Layer 7 of a small transformer language model trained on English Wikipedia (16 layers, counted from 0, width 64).
A neuron's activation on a vector x is GELU(weights . x), where the dot is the dot product.

Input weights of the MLP neurons that the questions are about. A number n stands for (n - 500) times 0.0014.
n12: 427 728 501 523 470 562 184 568 564 651 268 303 418 419 20 221 597 645 279 498 676 454 626 615 502 351 680 647 586 548 449 280 257 360 442 438 510 784 702 634 506 505 531 496 627 590 631 397 602 475 502 544 627 481 688 571 365 586 366 338 460 294 690 358
n15: 513 425 563 504 484 546 609 577 602 111 325 644 570 430 545 268 527 612 439 415 439 651 445 143 663 370 745 619 667 535 706 512 648 509 513 473 396 869 327 589 589 567 528 516 475 569 330 535 416 675 658 462 345 433 416 474 381 298 430 381 356 513 468 479
n18: 581 535 268 578 532 352 494 551 452 154 265 497 619 455 308 581 652 759 461 439 446 603 332 353 554 531 500 645 661 230 550 571 646 587 236 304 374 989 745 616 608 437 749 449 333 432 671 63 595 736 600 404 414 510 469 365 694 752 472 180 518 290 678 524
n30: 597 472 485 604 533 740 360 435 447 456 434 432 528 232 532 440 532 388 349 374 601 321 774 423 720 616 659 333 742 253 643 445 507 471 373 379 432 561 487 542 596 633 633 366 463 466 559 416 559 341 583 323 436 350 319 748 644 633 342 342 672 430 348 654
n31: 465 505 425 504 408 518 498 440 438 235 329 318 531 422 419 393 661 511 375 443 559 425 494 615 464 578 914 591 731 577 513 537 526 319 526 300 486 575 509 541 536 415 876 546 464 448 594 374 402 360 482 591 521 434 706 398 563 497 260 485 613 566 394 429
n37: 588 497 492 643 444 651 508 369 522 509 519 495 572 304 588 274 393 529 351 674 617 397 637 482 575 530 723 493 570 413 717 428 284 516 566 271 310 572 544 715 427 583 835 335 381 346 338 501 547 328 620 590 275 660 503 381 624 398 392 598 680 598 515 393
n38: 614 258 380 568 585 380 408 513 512 468 709 836 555 586 654 386 564 337 547 423 285 385 703 470 382 241 489 592 653 424 629 442 439 550 470 523 575 463 374 652 683 623 545 484 481 456 443 259 642 421 732 550 300 180 573 495 616 600 335 494 692 587 569 350
n45: 370 528 423 617 530 698 598 466 601 331 626 526 735 454 475 406 533 674 462 723 534 445 377 322 562 460 424 530 576 299 783 377 440 524 619 483 301 519 384 439 366 514 523 533 291 431 376 397 463 851 485 582 610 423 564 498 528 621 379 490 629 284 677 481
n47: 647 371 534 385 529 723 488 388 692 379 528 337 573 436 551 670 561 302 590 510 618 487 433 558 573 444 704 797 655 610 637 466 388 559 496 318 393 636 554 514 410 433 778 622 451 166 609 233 585 544 248 411 437 385 294 395 502 694 612 315 496 304 509 543
n52: 547 392 590 545 298 262 521 650 646 539 604 545 572 361 549 557 580 466 482 344 497 612 557 488 608 551 771 524 547 249 832 244 634 625 324 477 419 417 314 636 475 516 545 511 471 492 433 260 556 468 494 425 595 527 441 409 580 659 478 367 628 240 319 349
n54: 346 430 614 559 420 437 528 678 440 546 576 518 680 458 338 609 499 458 390 285 433 422 509 372 473 443 580 530 607 556 513 141 433 662 422 351 491 509 540 456 431 556 582 641 616 453 639 288 401 726 734 718 416 398 726 563 421 422 446 414 550 448 463 496
n56: 542 561 429 799 478 389 362 663 664 441 273 271 467 439 506 440 464 416 431 445 689 409 575 368 642 554 743 568 551 369 447 505 409 464 315 248 387 550 595 874 458 530 747 471 385 419 660 571 488 364 579 492 409 383 644 615 648 471 569 83 558 594 469 448
n57: 536 579 525 518 418 528 420 606 536 561 327 479 445 548 430 504 685 578 481 569 822 753 352 346 398 532 527 688 634 371 635 546 567 508 462 375 349 743 372 462 434 367 600 522 166 492 439 418 575 463 351 545 439 640 521 542 442 623 606 361 480 357 454 465
n58: 694 471 672 530 247 494 628 653 566 344 560 591 592 436 613 251 513 516 410 643 661 600 165 578 587 500 528 501 499 375 688 418 223 751 409 427 447 818 765 720 495 466 527 455 315 551 245 475 501 593 448 170 434 380 629 545 621 303 504 183 491 554 652 602
n62: 475 595 467 705 590 506 446 498 625 163 327 369 389 560 294 405 538 239 582 558 213 174 693 622 355 378 537 321 598 431 846 409 623 665 566 381 531 651 565 508 525 678 655 420 277 328 551 340 678 755 394 723 457 640 577 351 521 485 554 344 725 346 661 546
n88: 559 489 444 483 545 504 619 589 592 528 656 705 559 382 463 551 834 463 423 511 628 524 392 635 343 245 515 377 639 461 461 496 467 508 500 562 317 436 450 509 570 373 371 489 419 619 178 551 444 444 331 499 441 591 448 575 494 461 435 584 469 343 484 303
n91: 698 432 237 640 511 628 293 524 509 357 526 339 433 410 560 549 534 385 471 601 682 359 558 740 599 621 267 443 629 437 620 637 365 620 364 224 365 576 727 787 890 678 555 579 245 308 419 426 551 441 629 400 372 389 496 534 751 513 492 326 397 428 390 645
n99: 634 529 264 757 519 592 368 304 448 620 626 529 420 755 319 160 538 547 618 496 534 521 427 640 441 500 263 740 536 587 374 361 472 508 315 419 481 539 484 615 501 579 376 378 372 434 312 274 584 834 524 661 895 315 419 725 647 534 454 342 676 226 732 606
n101: 496 593 471 564 644 579 470 395 387 317 529 211 184 492 644 175 730 619 498 633 655 213 476 626 478 425 424 690 753 205 465 412 309 458 478 387 517 443 781 451 729 387 744 432 294 433 509 295 559 406 401 443 598 532 633 603 571 611 374 501 683 500 537 717
n102: 687 399 420 563 468 518 358 508 409 246 302 801 553 538 227 655 646 549 522 619 491 477 163 350 374 365 537 645 651 423 555 519 275 519 763 403 402 394 729 716 362 590 401 584 379 452 564 531 611 538 399 592 571 556 791 237 477 710 484 523 556 395 389 500
n103: 491 602 286 775 438 403 260 505 749 477 245 667 502 356 509 482 438 468 508 462 617 295 517 744 733 583 849 558 437 485 426 101 567 607 566 235 348 433 355 564 532 708 696 545 506 517 481 116 622 548 616 441 560 522 461 523 609 561 178 377 502 368 673 714
n118: 644 748 472 466 420 335 398 710 831 705 554 524 322 469 563 242 579 304 118 528 541 428 469 743 410 380 398 450 603 570 313 313 237 451 309 497 345 703 385 675 557 398 448 591 543 431 499 510 503 601 688 668 622 635 628 779 533 462 404 388 548 334 609 551
n140: 565 387 512 855 591 457 421 399 583 420 143 194 329 515 396 282 677 597 261 496 243 415 605 480 635 215 607 702 640 420 509 291 325 848 566 293 443 485 306 502 754 638 525 484 534 524 533 334 611 395 782 661 491 495 877 408 456 526 588 401 624 672 746 362
n147: 452 418 548 373 462 218 515 298 644 317 539 603 341 365 611 529 569 735 288 555 409 533 583 296 534 339 491 624 521 504 645 502 670 443 699 458 665 684 609 510 616 502 568 348 202 387 630 510 574 590 497 514 285 512 589 564 538 618 202 376 524 477 703 720
n151: 572 802 232 903 532 390 552 691 466 525 291 637 206 638 253 340 503 328 413 860 489 209 467 544 661 390 479 458 494 590 424 301 532 687 551 475 547 479 427 650 632 577 670 483 175 462 484 428 533 671 677 434 712 575 564 839 626 486 290 406 406 488 665 530
n158: 522 461 678 597 155 522 186 460 757 422 411 669 539 591 328 417 663 673 540 697 699 289 351 504 633 404 449 689 486 774 585 597 354 520 453 439 399 597 367 517 510 450 441 477 194 102 525 490 343 525 510 615 623 353 560 721 418 526 572 351 362 660 751 460
n161: 463 540 357 601 540 431 642 429 539 237 500 451 523 424 597 522 586 573 415 389 477 428 530 296 485 291 537 488 649 457 536 391 597 964 462 604 482 655 451 548 522 390 382 385 216 544 390 373 511 935 369 247 443 642 825 474 585 523 356 541 403 391 712 753
n169: 613 475 215 868 524 454 344 583 734 567 452 442 466 472 552 519 476 477 686 657 513 393 382 506 627 481 636 612 514 599 358 209 555 626 660 291 462 363 302 640 439 630 502 558 347 377 613 325 505 602 299 429 538 618 502 586 484 508 393 618 659 394 560 490
n175: 670 474 744 531 289 541 375 765 411 442 556 588 619 380 188 418 639 525 560 588 507 416 443 402 429 327 316 557 624 513 571 543 168 470 574 447 252 442 421 515 757 551 448 262 559 515 510 575 501 687 459 664 403 470 580 889 295 622 444 443 577 159 581 521
n180: 745 421 632 530 492 597 316 574 683 294 341 616 468 580 370 300 578 639 448 606 544 592 368 512 402 611 556 721 526 680 492 323 548 456 514 469 439 654 447 396 521 451 441 509 217 327 665 200 473 446 512 630 433 567 425 704 698 456 294 596 344 491 615 491
n183: 461 622 488 423 674 681 178 443 456 357 368 411 290 514 474 376 490 681 400 695 532 508 442 486 520 368 617 779 579 317 597 357 430 750 605 296 566 480 516 682 486 706 531 574 489 422 584 77 484 495 381 388 401 517 592 450 307 539 292 521 390 420 580 710
n184: 702 601 331 601 474 475 339 745 553 591 406 560 478 632 408 497 423 436 482 633 447 576 478 453 535 495 634 488 480 347 784 332 537 521 531 485 293 543 650 496 396 525 704 533 415 402 610 363 558 394 356 383 159 667 537 369 473 378 476 473 537 445 567 391

Each question shows a token from some text and the vector x that enters the MLP there. A number n stands for (n - 500) times 0.0088.

"t": 493 449 692 531 666 430 527 497 447 451 515 582 580 666 495 401 453 507 668 564 307 523 539 533 422 390 328 672 348 371 431 449 440 632 531 690 490 372 460 255 307 386 489 577 485 739 579 489 421 425 586 425 459 515 447 456 487 459 522 728 442 556 482 551
The two highest activations, in order: n38, n180

" the": 520 584 400 568 532 423 450 592 464 536 473 568 427 518 496 398 112 467 515 575 481 505 508 550 523 636 430 459 123 617 403 414 527 619 552 485 644 378 481 464 449 531 516 713 417 602 438 466 487 563 500 473 563 516 523 531 490 485 518 575 522 504 605 497
The neuron with the highest activation: n151

"\n": 437 649 498 395 720 633 494 540 516 594 435 386 430 656 508 452 332 593 768 567 486 541 454 441 430 674 623 467 444 609 396 534 593 374 619 485 362 403 423 623 166 477 484 670 533 404 577 609 387 250 424 586 558 385 476 502 420 530 616 533 525 547 482 382
The three highest activations, in order: n169, n56, n184

" pro": 446 503 486 465 614 564 526 356 550 371 493 472 491 471 585 476 477 633 677 516 576 424 459 366 434 799 476 401 241 366 470 710 533 559 532 318 621 570 346 438 449 419 489 440 543 480 517 241 632 533 569 479 675 511 385 346 642 516 572 532 437 474 531 620
The neuron with the highest activation: n18

"ating": 616 557 456 350 483 500 637 618 588 487 599 512 564 578 502 428 298 529 300 504 503 644 608 486 572 528 568 529 106 573 367 455 572 282 582 567 532 344 500 362 476 430 403 522 563 567 619 657 458 485 516 490 346 399 489 467 450 580 494 613 471 484 569 428
The most active neuron and its activation: n184, at about 0.18

"ow": 409 358 493 396 549 581 614 490 560 661 554 445 452 557 516 494 385 434 597 520 567 597 565 438 440 480 452 515 115 433 499 535 675 441 480 663 568 436 485 259 424 470 441 335 417 547 619 506 507 504 308 608 479 613 553 600 473 523 311 665 476 614 538 500
The most active neuron and its activation: n147, at about 0.81

"f": 487 450 529 483 613 434 469 436 591 654 490 595 528 442 520 565 498 489 642 524 470 320 596 497 383 368 343 623 395 485 538 637 603 552 489 669 602 335 563 312 234 330 432 522 575 503 676 522 442 469 518 496 470 453 493 391 529 389 276 777 552 626 486 434
The most active neuron and its activation: n38, at about 1.2

",": 473 644 423 485 581 459 532 606 449 565 590 350 363 420 475 547 179 550 601 555 352 416 437 470 651 619 466 601 259 543 386 631 503 505 505 472 540 416 528 576 369 552 471 696 545 655 559 509 436 471 549 418 583 494 371 580 523 459 492 562 431 568 531 410
The most active neuron and its activation: n151, at about 1.4

" Or": 663 420 447 437 511 580 523 362 562 492 503 492 490 427 539 616 294 380 593 318 611 527 500 540 496 587 364 366 276 524 362 408 337 384 445 593 495 496 516 437 455 498 690 638 651 507 534 603 619 486 578 340 799 594 429 574 541 589 629 497 541 488 438 395
The two highest activations, in order: n47, n118

" L": 494 322 350 504 583 592 479 434 479 403 411 471 532 357 494 709 284 463 520 378 495 649 485 587 403 408 474 529 446 389 342 659 524 501 592 518 478 483 520 423 487 509 636 812 703 592 643 485 443 408 369 481 511 466 557 478 488 548 620 722 511 681 394 508
The neuron with the highest activation: n102

" t": 386 540 611 393 531 452 572 349 495 425 518 486 584 510 553 511 263 539 566 620 544 419 433 513 349 578 431 610 460 349 368 652 433 461 603 338 458 360 479 419 477 459 335 700 384 647 658 422 532 455 666 672 504 421 564 482 529 447 612 640 513 463 444 617
The most active neuron and its activation: n102, at about 1.1

" or": 541 588 433 394 523 513 535 423 574 387 514 552 511 344 501 451 194 487 624 257 638 368 480 471 570 594 411 438 238 457 600 525 371 530 572 508 433 503 572 463 560 535 413 583 647 606 602 580 531 284 572 479 693 523 516 482 431 621 666 513 545 504 528 405
The neuron with the highest activation: n30

"er": 631 478 602 398 489 473 592 508 429 568 568 450 686 398 537 555 389 674 630 253 457 451 338 439 446 611 580 570 232 381 323 522 488 596 569 787 516 551 604 355 422 396 464 570 424 493 467 543 524 261 495 456 566 506 398 541 476 445 629 596 509 564 507 482
The neuron with the highest activation: n58

" p": 455 551 512 581 499 349 470 405 560 425 499 427 437 503 508 380 207 522 644 583 537 471 575 430 367 562 596 444 434 375 325 660 436 567 617 403 675 443 489 402 529 555 421 553 603 692 634 538 507 467 474 600 577 491 455 350 574 500 444 624 508 559 306 627
The neuron with the highest activation: n183

" he": 492 489 492 454 517 581 442 561 415 524 384 427 407 406 467 487 351 573 660 544 453 529 480 428 509 636 328 363 137 649 468 418 558 550 516 511 636 430 678 414 483 438 476 725 422 555 602 488 500 515 516 483 617 702 419 489 419 608 362 510 522 488 602 540
The neuron with the highest activation: n151

"In": 487 441 361 398 512 670 705 596 504 485 527 489 558 449 518 617 374 469 468 527 643 752 645 339 423 536 501 413 270 426 446 702 462 367 599 453 585 396 451 527 237 499 550 622 651 680 479 479 521 695 546 349 431 459 508 362 486 561 392 510 350 524 530 595
The most active neuron and its activation: n45, at about 0.52

" l": 524 397 332 566 558 462 412 544 563 458 426 427 527 401 493 575 218 511 586 486 464 580 471 684 477 447 394 430 529 372 342 548 421 491 537 486 385 482 464 484 633 447 415 662 775 640 656 597 472 324 456 586 546 515 654 313 594 443 720 609 446 610 446 588
The most active neuron and its activation: n140, at about 1.5

" D": 638 446 510 458 611 564 446 315 418 456 472 514 539 568 398 721 368 427 353 484 450 461 494 586 400 439 366 541 451 532 377 719 451 341 564 526 643 420 451 465 605 487 576 798 533 597 569 521 527 262 398 458 588 414 415 545 409 627 691 728 563 585 383 439
The most active neuron and its activation: n102, at about 1.1

"her": 431 428 379 421 551 737 615 618 572 483 520 481 510 565 504 480 404 464 580 512 542 341 453 409 474 556 431 531 326 511 175 231 531 624 556 734 509 362 447 306 393 309 423 545 482 618 471 629 494 485 579 511 449 541 605 583 557 461 433 748 477 473 533 569
The neuron with the highest activation: n161

"ol": 559 368 284 347 469 504 615 462 429 422 570 387 491 373 614 631 458 490 660 468 414 557 562 624 465 463 513 368 380 517 623 522 581 441 581 690 491 502 434 337 370 268 413 555 729 508 402 855 539 458 568 452 428 569 683 300 542 454 652 626 484 559 552 439
The neuron with the highest activation: n88

" to": 273 609 612 477 583 686 557 406 450 380 473 578 442 618 574 585 292 582 560 542 404 497 452 455 640 424 540 398 145 462 512 625 502 419 682 406 529 404 600 377 522 555 489 491 435 529 525 423 562 640 496 438 444 524 440 481 496 490 465 462 421 614 599 599
The three highest activations, in order: n147, n183, n45

"c": 572 444 566 305 573 467 403 439 478 568 511 394 670 430 385 577 443 529 730 563 451 556 629 515 447 431 574 588 412 530 609 642 473 528 701 588 655 432 464 340 287 380 461 657 474 485 420 658 501 279 609 467 504 359 222 336 571 538 393 652 522 644 379 504
The most active neuron and its activation: n47, at about 0.53

".": 479 589 558 428 722 559 557 509 542 524 644 458 533 472 436 577 266 425 589 510 338 402 487 387 579 687 654 458 406 500 448 463 575 598 500 417 479 341 363 427 371 546 540 555 606 353 605 491 346 307 504 510 532 498 489 555 552 365 640 650 429 681 445 494
The two highest activations, in order: n169, n54

" ex": 486 442 430 425 497 488 490 388 534 600 467 587 634 472 465 421 359 570 609 503 422 550 571 433 475 644 525 308 346 270 361 815 386 345 516 408 493 517 370 516 380 446 543 367 645 509 570 450 600 625 697 429 727 449 523 429 557 601 793 485 429 558 552 563
The neuron with the highest activation: n18

"um": 300 440 357 351 410 210 657 591 445 549 580 419 528 571 516 698 392 594 510 508 532 413 520 470 448 604 740 478 270 517 555 618 693 448 627 596 591 430 358 435 565 414 395 461 462 530 480 536 536 392 473 557 391 654 507 315 509 460 612 638 424 603 494 493
The most active neuron and its activation: n147, at about 0.61

" and": 411 637 430 431 547 445 563 593 479 499 453 493 476 450 471 487 170 527 563 495 538 552 453 602 626 589 515 506 117 525 490 576 550 577 518 444 509 415 505 536 544 506 379 680 475 597 679 387 418 447 495 406 582 558 440 594 444 538 471 608 474 465 530 468
The neuron with the highest activation: n103

" years": 513 510 365 507 423 713 516 575 483 587 567 350 578 481 339 605 342 342 482 469 543 552 580 487 499 690 418 467 236 683 421 631 523 387 524 501 597 367 401 529 485 481 447 382 584 584 630 537 580 528 593 497 610 454 357 458 481 634 683 542 355 412 585 366
The neuron with the highest activation: n99

"ind": 433 656 438 221 460 584 541 508 480 489 596 434 585 570 460 441 343 552 629 525 620 367 650 546 460 469 420 573 205 371 443 559 451 368 463 671 578 449 525 233 514 447 618 465 652 598 579 522 500 393 444 580 424 460 617 521 404 555 452 709 499 546 463 450
The two highest activations, in order: n101, n12

" ": 352 328 619 456 537 527 504 441 470 507 422 420 413 600 434 601 445 448 523 452 427 388 508 503 506 515 654 609 395 531 295 573 475 503 484 343 564 424 337 552 527 495 481 843 781 664 532 318 544 555 573 469 615 558 455 430 295 578 816 503 574 548 453 432
The neuron with the highest activation: n140

" is": 533 714 457 512 465 532 569 565 550 593 464 399 488 574 551 518 295 450 583 528 465 530 486 387 577 571 279 450 102 546 284 519 541 564 528 358 631 280 568 527 500 574 577 441 590 538 619 555 495 503 430 426 618 517 514 586 565 480 293 465 415 467 595 530
The three highest activations, in order: n151, n169, n103

"o": 492 435 436 231 650 510 465 546 542 527 521 509 312 527 488 610 419 483 551 439 506 708 434 513 521 538 711 457 405 549 669 495 628 546 511 699 539 427 374 183 401 450 211 629 617 495 468 768 614 666 548 414 378 504 285 434 377 484 671 628 457 557 495 466
The neuron with the highest activation: n15

" rel": 576 593 492 567 539 405 513 488 572 338 429 434 609 431 527 459 267 554 712 370 373 344 508 610 508 595 338 391 378 450 354 632 461 373 520 492 459 559 527 469 534 463 490 559 548 512 622 722 522 321 511 577 667 502 312 322 517 519 899 564 596 465 382 613
The neuron with the highest activation: n62

"l": 476 525 376 428 594 444 433 438 502 489 511 469 455 503 544 410 390 611 750 384 326 475 526 666 413 299 394 583 434 394 477 555 491 643 403 674 537 484 655 290 473 404 462 602 740 608 576 455 513 164 456 465 527 507 678 365 536 531 625 680 471 611 457 515
The three highest activations, in order: n101, n140, n38

" In": 550 390 326 559 577 632 593 450 508 452 484 502 533 379 535 635 361 461 384 507 641 828 652 346 423 588 607 480 269 350 412 697 483 412 608 401 503 372 540 511 265 510 581 564 597 673 466 575 601 502 502 389 432 463 414 379 521 496 553 651 447 468 521 539
The most active neuron and its activation: n37, at about 1.1

"iel": 502 456 325 347 700 610 547 470 623 374 545 432 430 607 455 567 405 520 632 454 597 525 608 477 511 519 508 385 278 553 420 274 412 546 392 674 515 432 363 290 448 425 526 566 546 520 537 492 472 511 511 402 636 629 550 589 546 603 525 734 401 560 418 502
The two highest activations, in order: n161, n169

"iv": 527 366 456 372 553 491 625 465 475 556 511 396 510 748 542 459 447 396 564 562 359 646 611 521 457 365 417 558 347 541 489 531 661 477 647 480 575 445 451 282 354 495 453 610 563 428 463 678 647 269 461 334 465 533 281 311 446 641 965 571 521 475 539 448
The most active neuron and its activation: n47, at about 1.2

"s": 405 398 739 368 502 654 493 479 462 592 526 515 595 546 497 408 312 458 530 477 287 473 478 463 537 485 587 589 250 457 486 485 483 491 690 701 574 311 585 307 409 406 515 486 706 624 628 486 525 318 550 553 482 440 556 495 465 465 517 666 456 532 481 353
The neuron with the highest activation: n54

" r": 500 414 607 394 472 662 362 209 635 564 464 535 434 548 536 576 386 453 544 542 379 360 410 635 488 470 477 327 336 540 414 648 476 461 616 388 635 352 465 434 712 530 445 593 550 506 731 463 540 349 468 530 639 466 530 410 440 629 673 587 495 662 412 485
The three highest activations, in order: n158, n140, n102

" cont": 504 404 554 581 565 356 553 478 490 605 454 552 643 568 478 432 337 553 630 615 412 348 422 566 441 566 462 518 405 255 341 768 445 337 516 432 411 469 376 415 452 427 548 541 465 580 561 516 443 298 629 579 527 565 407 384 609 395 948 545 499 557 531 666
The neuron with the highest activation: n56

" le": 522 398 437 474 508 425 356 477 679 484 411 484 393 447 529 619 323 386 735 358 524 553 495 474 478 564 406 222 287 433 527 584 633 472 548 474 523 561 540 502 594 498 561 788 433 470 707 482 530 322 573 549 574 564 534 375 565 642 440 474 514 473 460 624
The three highest activations, in order: n91, n103, n62